Layer 2 of a small transformer language model trained on English Wikipedia (14 layers, counted from 0, width 64).
A neuron adds its activation times its output weights to the MLP's output. To switch it off is to set its activation to zero at one token and run the rest of the model.

Output weights of the MLP neurons that the questions are about. A number n stands for (n - 128) times 0.005.
n28: 150, 68, 133, 121, 145, 184, 116, 98, 83, 119, 118, 128, 168, 122, 60, 111, 203, 110, 117, 152, 81, 118, 132, 119, 76, 167, 82, 74, 121, 189, 130, 124, 122, 154, 137, 129, 118, 130, 113, 146, 122, 124, 184, 130, 125, 118, 143, 70, 147, 116, 176, 86, 108, 110, 159, 82, 119, 168, 149, 202, 103, 131, 131, 95
n33: 114, 155, 131, 130, 189, 99, 95, 101, 202, 146, 155, 175, 146, 140, 146, 182, 101, 136, 96, 177, 192, 126, 123, 170, 122, 133, 140, 95, 89, 73, 86, 159, 189, 27, 101, 119, 139, 65, 104, 129, 111, 109, 120, 162, 138, 115, 141, 141, 139, 78, 132, 171, 63, 63, 146, 106, 150, 130, 114, 198, 151, 127, 244, 193
n70: 154, 107, 148, 105, 189, 110, 141, 147, 123, 149, 141, 155, 102, 135, 167, 205, 168, 168, 99, 79, 120, 138, 89, 132, 92, 176, 126, 182, 107, 91, 109, 123, 172, 121, 101, 142, 113, 83, 93, 118, 127, 133, 152, 169, 98, 147, 133, 108, 110, 137, 124, 54, 78, 164, 158, 111, 117, 121, 83, 126, 45, 145, 248, 163
n83: 125, 130, 94, 67, 12, 85, 131, 100, 108, 178, 128, 163, 112, 56, 42, 160, 91, 151, 148, 165, 130, 80, 102, 162, 86, 129, 87, 119, 22, 137, 161, 188, 195, 154, 160, 121, 166, 100, 146, 110, 158, 95, 98, 247, 125, 139, 96, 134, 192, 145, 118, 121, 180, 120, 142, 165, 94, 167, 120, 75, 123, 106, 193, 124
n106: 127, 101, 109, 115, 126, 80, 121, 83, 135, 114, 165, 131, 64, 70, 129, 63, 103, 157, 142, 115, 39, 155, 137, 134, 124, 136, 137, 103, 147, 61, 112, 192, 157, 185, 160, 78, 136, 99, 122, 173, 115, 95, 106, 164, 152, 90, 105, 125, 81, 114, 188, 75, 151, 90, 145, 138, 115, 230, 135, 123, 123, 94, 181, 164
n121: 108, 141, 139, 129, 139, 168, 151, 117, 135, 120, 133, 132, 173, 175, 140, 158, 163, 135, 165, 119, 93, 103, 111, 134, 150, 105, 117, 110, 195, 112, 149, 146, 109, 115, 92, 113, 63, 113, 170, 94, 108, 114, 147, 164, 101, 93, 87, 151, 147, 142, 89, 174, 110, 141, 73, 103, 170, 110, 128, 125, 130, 139, 208, 135
n125: 62, 115, 109, 130, 180, 149, 88, 109, 131, 127, 168, 132, 124, 138, 136, 111, 143, 161, 146, 131, 150, 94, 119, 108, 151, 136, 159, 143, 146, 99, 95, 156, 190, 186, 157, 143, 148, 45, 59, 109, 104, 145, 86, 67, 177, 153, 103, 164, 187, 109, 103, 92, 134, 106, 165, 108, 125, 162, 106, 192, 124, 103, 142, 117
n130: 125, 225, 93, 79, 192, 204, 97, 169, 56, 102, 162, 166, 152, 77, 128, 120, 104, 123, 129, 115, 103, 139, 120, 166, 70, 133, 146, 127, 168, 166, 109, 149, 125, 161, 84, 159, 108, 124, 99, 109, 150, 127, 84, 158, 129, 125, 86, 174, 157, 111, 124, 115, 88, 58, 178, 59, 106, 168, 106, 88, 114, 106, 189, 112
n135: 192, 132, 223, 78, 120, 118, 131, 89, 129, 79, 118, 104, 111, 111, 160, 112, 173, 123, 119, 131, 97, 104, 128, 131, 150, 144, 182, 115, 165, 136, 182, 161, 107, 141, 157, 182, 54, 132, 84, 107, 121, 133, 97, 148, 140, 179, 99, 131, 25, 94, 124, 108, 133, 107, 86, 147, 192, 71, 41, 127, 94, 155, 142, 153
n140: 207, 141, 83, 162, 126, 126, 139, 165, 129, 121, 121, 160, 210, 103, 165, 140, 144, 148, 110, 141, 76, 91, 99, 154, 93, 88, 89, 112, 112, 164, 143, 86, 77, 111, 146, 127, 134, 160, 134, 137, 99, 92, 106, 190, 165, 162, 203, 138, 153, 101, 109, 171, 90, 140, 167, 130, 126, 184, 114, 133, 85, 114, 129, 131
n158: 92, 129, 172, 196, 127, 74, 124, 82, 132, 110, 177, 147, 57, 75, 146, 199, 169, 92, 225, 102, 124, 155, 94, 97, 13, 112, 179, 175, 151, 127, 157, 86, 126, 139, 75, 137, 140, 154, 144, 76, 138, 168, 120, 146, 125, 162, 92, 159, 96, 124, 104, 96, 121, 147, 80, 119, 153, 137, 134, 160, 127, 90, 143, 79
n182: 126, 111, 121, 83, 117, 160, 113, 115, 117, 101, 113, 103, 74, 176, 144, 172, 122, 191, 86, 78, 120, 135, 150, 134, 107, 101, 199, 125, 125, 50, 99, 164, 92, 192, 148, 155, 76, 81, 118, 124, 74, 155, 142, 85, 90, 104, 115, 176, 72, 96, 80, 126, 134, 111, 106, 152, 139, 155, 124, 120, 159, 164, 153, 142
n204: 147, 63, 170, 159, 115, 115, 154, 130, 124, 142, 153, 124, 157, 87, 191, 239, 106, 161, 24, 192, 130, 88, 138, 109, 107, 156, 141, 148, 182, 111, 120, 127, 146, 113, 98, 128, 137, 147, 130, 133, 115, 172, 180, 156, 116, 106, 128, 79, 181, 115, 198, 136, 131, 79, 163, 131, 100, 73, 154, 122, 135, 111, 172, 120
n214: 126, 150, 136, 139, 132, 163, 125, 93, 163, 152, 177, 97, 197, 197, 126, 145, 119, 145, 125, 144, 128, 108, 85, 100, 124, 77, 108, 138, 234, 125, 138, 174, 147, 119, 91, 121, 93, 85, 133, 140, 115, 103, 121, 108, 128, 128, 141, 137, 164, 152, 138, 174, 139, 102, 112, 92, 113, 178, 131, 144, 145, 139, 116, 173
n216: 136, 133, 85, 179, 96, 164, 90, 158, 144, 78, 155, 148, 121, 146, 180, 166, 170, 153, 154, 100, 63, 124, 110, 127, 147, 100, 146, 50, 108, 81, 113, 147, 142, 131, 123, 129, 131, 88, 91, 113, 46, 186, 134, 208, 136, 133, 122, 122, 93, 94, 123, 127, 85, 126, 155, 109, 103, 127, 106, 127, 128, 118, 108, 187
n223: 161, 128, 133, 122, 65, 184, 117, 77, 79, 66, 129, 158, 136, 154, 164, 128, 86, 108, 186, 104, 157, 118, 151, 164, 176, 118, 146, 83, 134, 105, 161, 198, 128, 89, 139, 91, 140, 103, 186, 179, 175, 177, 119, 98, 138, 99, 145, 104, 120, 90, 136, 98, 147, 149, 33, 131, 110, 174, 143, 114, 181, 149, 90, 86

Each question names a token from some text and the token that comes next. It shows the activations a of the neurons there, in the order above. A number n stands for (n - 128) times 0.056.

Then comes g, the gradient of the next token's log-probability with respect to the MLP's output, scaled to length 1. A neuron's effect is roughly proportional to its activation times (output weights . g). A number n stands for (n - 128) times 0.0038.

" R", then "oc"
a: 128, 128, 130, 128, 128, 128, 128, 128, 128, 128, 128, 185, 128, 128, 128, 128
g: 119, 90, 144, 130, 93, 124, 139, 129, 129, 195, 177, 137, 113, 159, 172, 124, 123, 97, 79, 104, 168, 140, 149, 196, 74, 155, 80, 75, 105, 57, 97, 146, 148, 129, 171, 180, 122, 111, 86, 150, 98, 165, 123, 128, 130, 70, 69, 151, 140, 111, 130, 91, 130, 165, 117, 105, 88, 99, 123, 191, 114, 126, 156, 162
Which neuron, switched off, lowers the next token's probability most? n182

" the", then " F"
a: 128, 128, 128, 128, 176, 128, 128, 128, 147, 128, 128, 128, 128, 128, 128, 128
g: 105, 182, 156, 138, 157, 47, 186, 149, 115, 162, 136, 160, 94, 126, 109, 143, 144, 143, 117, 150, 155, 128, 144, 83, 140, 173, 112, 185, 115, 101, 123, 160, 135, 116, 116, 161, 149, 161, 131, 63, 127, 177, 148, 68, 131, 197, 99, 125, 140, 133, 92, 106, 117, 130, 187, 126, 176, 136, 82, 103, 58, 107, 128, 176
Which neuron, switched off, raises the next token's probability most? n106

" appear", then "ed"
a: 128, 128, 128, 128, 128, 128, 128, 160, 128, 128, 128, 128, 128, 128, 128, 128
g: 163, 87, 165, 114, 100, 111, 118, 98, 98, 140, 97, 123, 152, 101, 80, 120, 140, 134, 107, 110, 94, 155, 160, 108, 182, 155, 160, 78, 74, 86, 121, 138, 119, 135, 116, 99, 142, 85, 174, 106, 154, 109, 148, 139, 166, 173, 117, 131, 39, 182, 121, 64, 114, 158, 178, 156, 52, 162, 110, 79, 136, 133, 120, 106
Which neuron, switched off, raises the next token's probability most? n130

"====", then "R"
a: 128, 166, 128, 128, 128, 128, 128, 128, 128, 128, 128, 128, 128, 129, 128, 128
g: 140, 83, 157, 148, 181, 118, 159, 110, 129, 130, 123, 142, 121, 142, 201, 93, 145, 157, 105, 133, 143, 104, 81, 160, 129, 142, 188, 136, 86, 123, 100, 57, 141, 110, 113, 105, 131, 172, 168, 85, 129, 162, 120, 173, 158, 126, 165, 87, 138, 134, 168, 174, 108, 86, 161, 136, 162, 91, 74, 200, 83, 71, 136, 153
Which neuron, switched off, lowers the next token's probability most? n33

" League", then " |"
a: 128, 128, 128, 128, 128, 137, 128, 128, 128, 128, 128, 128, 128, 128, 128, 128
g: 142, 109, 116, 109, 118, 59, 141, 132, 124, 87, 98, 138, 186, 117, 62, 129, 114, 128, 159, 95, 146, 122, 110, 143, 125, 201, 89, 116, 84, 120, 170, 119, 122, 156, 108, 74, 127, 129, 129, 155, 132, 120, 86, 183, 185, 207, 124, 123, 108, 94, 130, 98, 139, 138, 166, 62, 114, 148, 139, 156, 119, 35, 100, 139
Which neuron, switched off, raises the next token's probability most? n121

" le", then "ct"
a: 128, 128, 128, 128, 128, 128, 128, 128, 181, 128, 128, 128, 128, 128, 128, 128
g: 147, 162, 111, 106, 159, 128, 122, 173, 124, 200, 129, 93, 133, 108, 130, 105, 111, 220, 112, 146, 122, 136, 106, 188, 138, 164, 104, 76, 95, 151, 214, 174, 132, 176, 156, 116, 118, 47, 99, 136, 125, 99, 151, 125, 120, 159, 128, 143, 205, 145, 123, 132, 140, 162, 177, 103, 145, 124, 108, 134, 95, 143, 135, 94
Which neuron, switched off, raises the next token's probability most? n135

" in", then "it"
a: 128, 128, 128, 128, 128, 129, 128, 128, 128, 128, 128, 128, 128, 144, 128, 128
g: 155, 161, 136, 75, 100, 128, 114, 142, 164, 161, 165, 187, 123, 102, 160, 142, 132, 81, 110, 138, 132, 150, 142, 178, 92, 147, 170, 160, 113, 172, 99, 96, 124, 68, 114, 113, 140, 129, 98, 108, 92, 128, 75, 153, 167, 57, 102, 144, 175, 78, 129, 238, 135, 114, 136, 125, 92, 112, 133, 174, 143, 118, 142, 101
Which neuron, switched off, raises the next token's probability most? n214

"il", then "bert"
a: 128, 128, 128, 132, 128, 128, 128, 128, 128, 128, 128, 128, 128, 128, 128, 128
g: 69, 181, 126, 108, 104, 138, 184, 101, 135, 122, 72, 147, 120, 119, 118, 90, 101, 115, 205, 97, 175, 116, 153, 175, 57, 177, 104, 129, 111, 122, 145, 88, 141, 139, 72, 146, 162, 114, 155, 167, 128, 127, 126, 131, 164, 145, 142, 147, 161, 107, 70, 170, 133, 144, 143, 169, 129, 137, 73, 83, 162, 96, 79, 88
Which neuron, switched off, lowers the next token's probability most? n83

"ast", then " m"
a: 128, 128, 128, 128, 128, 130, 128, 128, 128, 128, 128, 128, 156, 128, 128, 128
g: 87, 87, 162, 142, 100, 161, 128, 144, 131, 131, 156, 119, 167, 81, 138, 116, 149, 114, 172, 109, 126, 158, 157, 128, 79, 131, 154, 157, 155, 175, 134, 160, 121, 47, 149, 116, 79, 128, 76, 130, 80, 160, 152, 128, 118, 155, 128, 118, 139, 124, 114, 159, 127, 137, 99, 204, 168, 141, 186, 107, 36, 69, 175, 113
Which neuron, switched off, lowers the next token's probability most? n204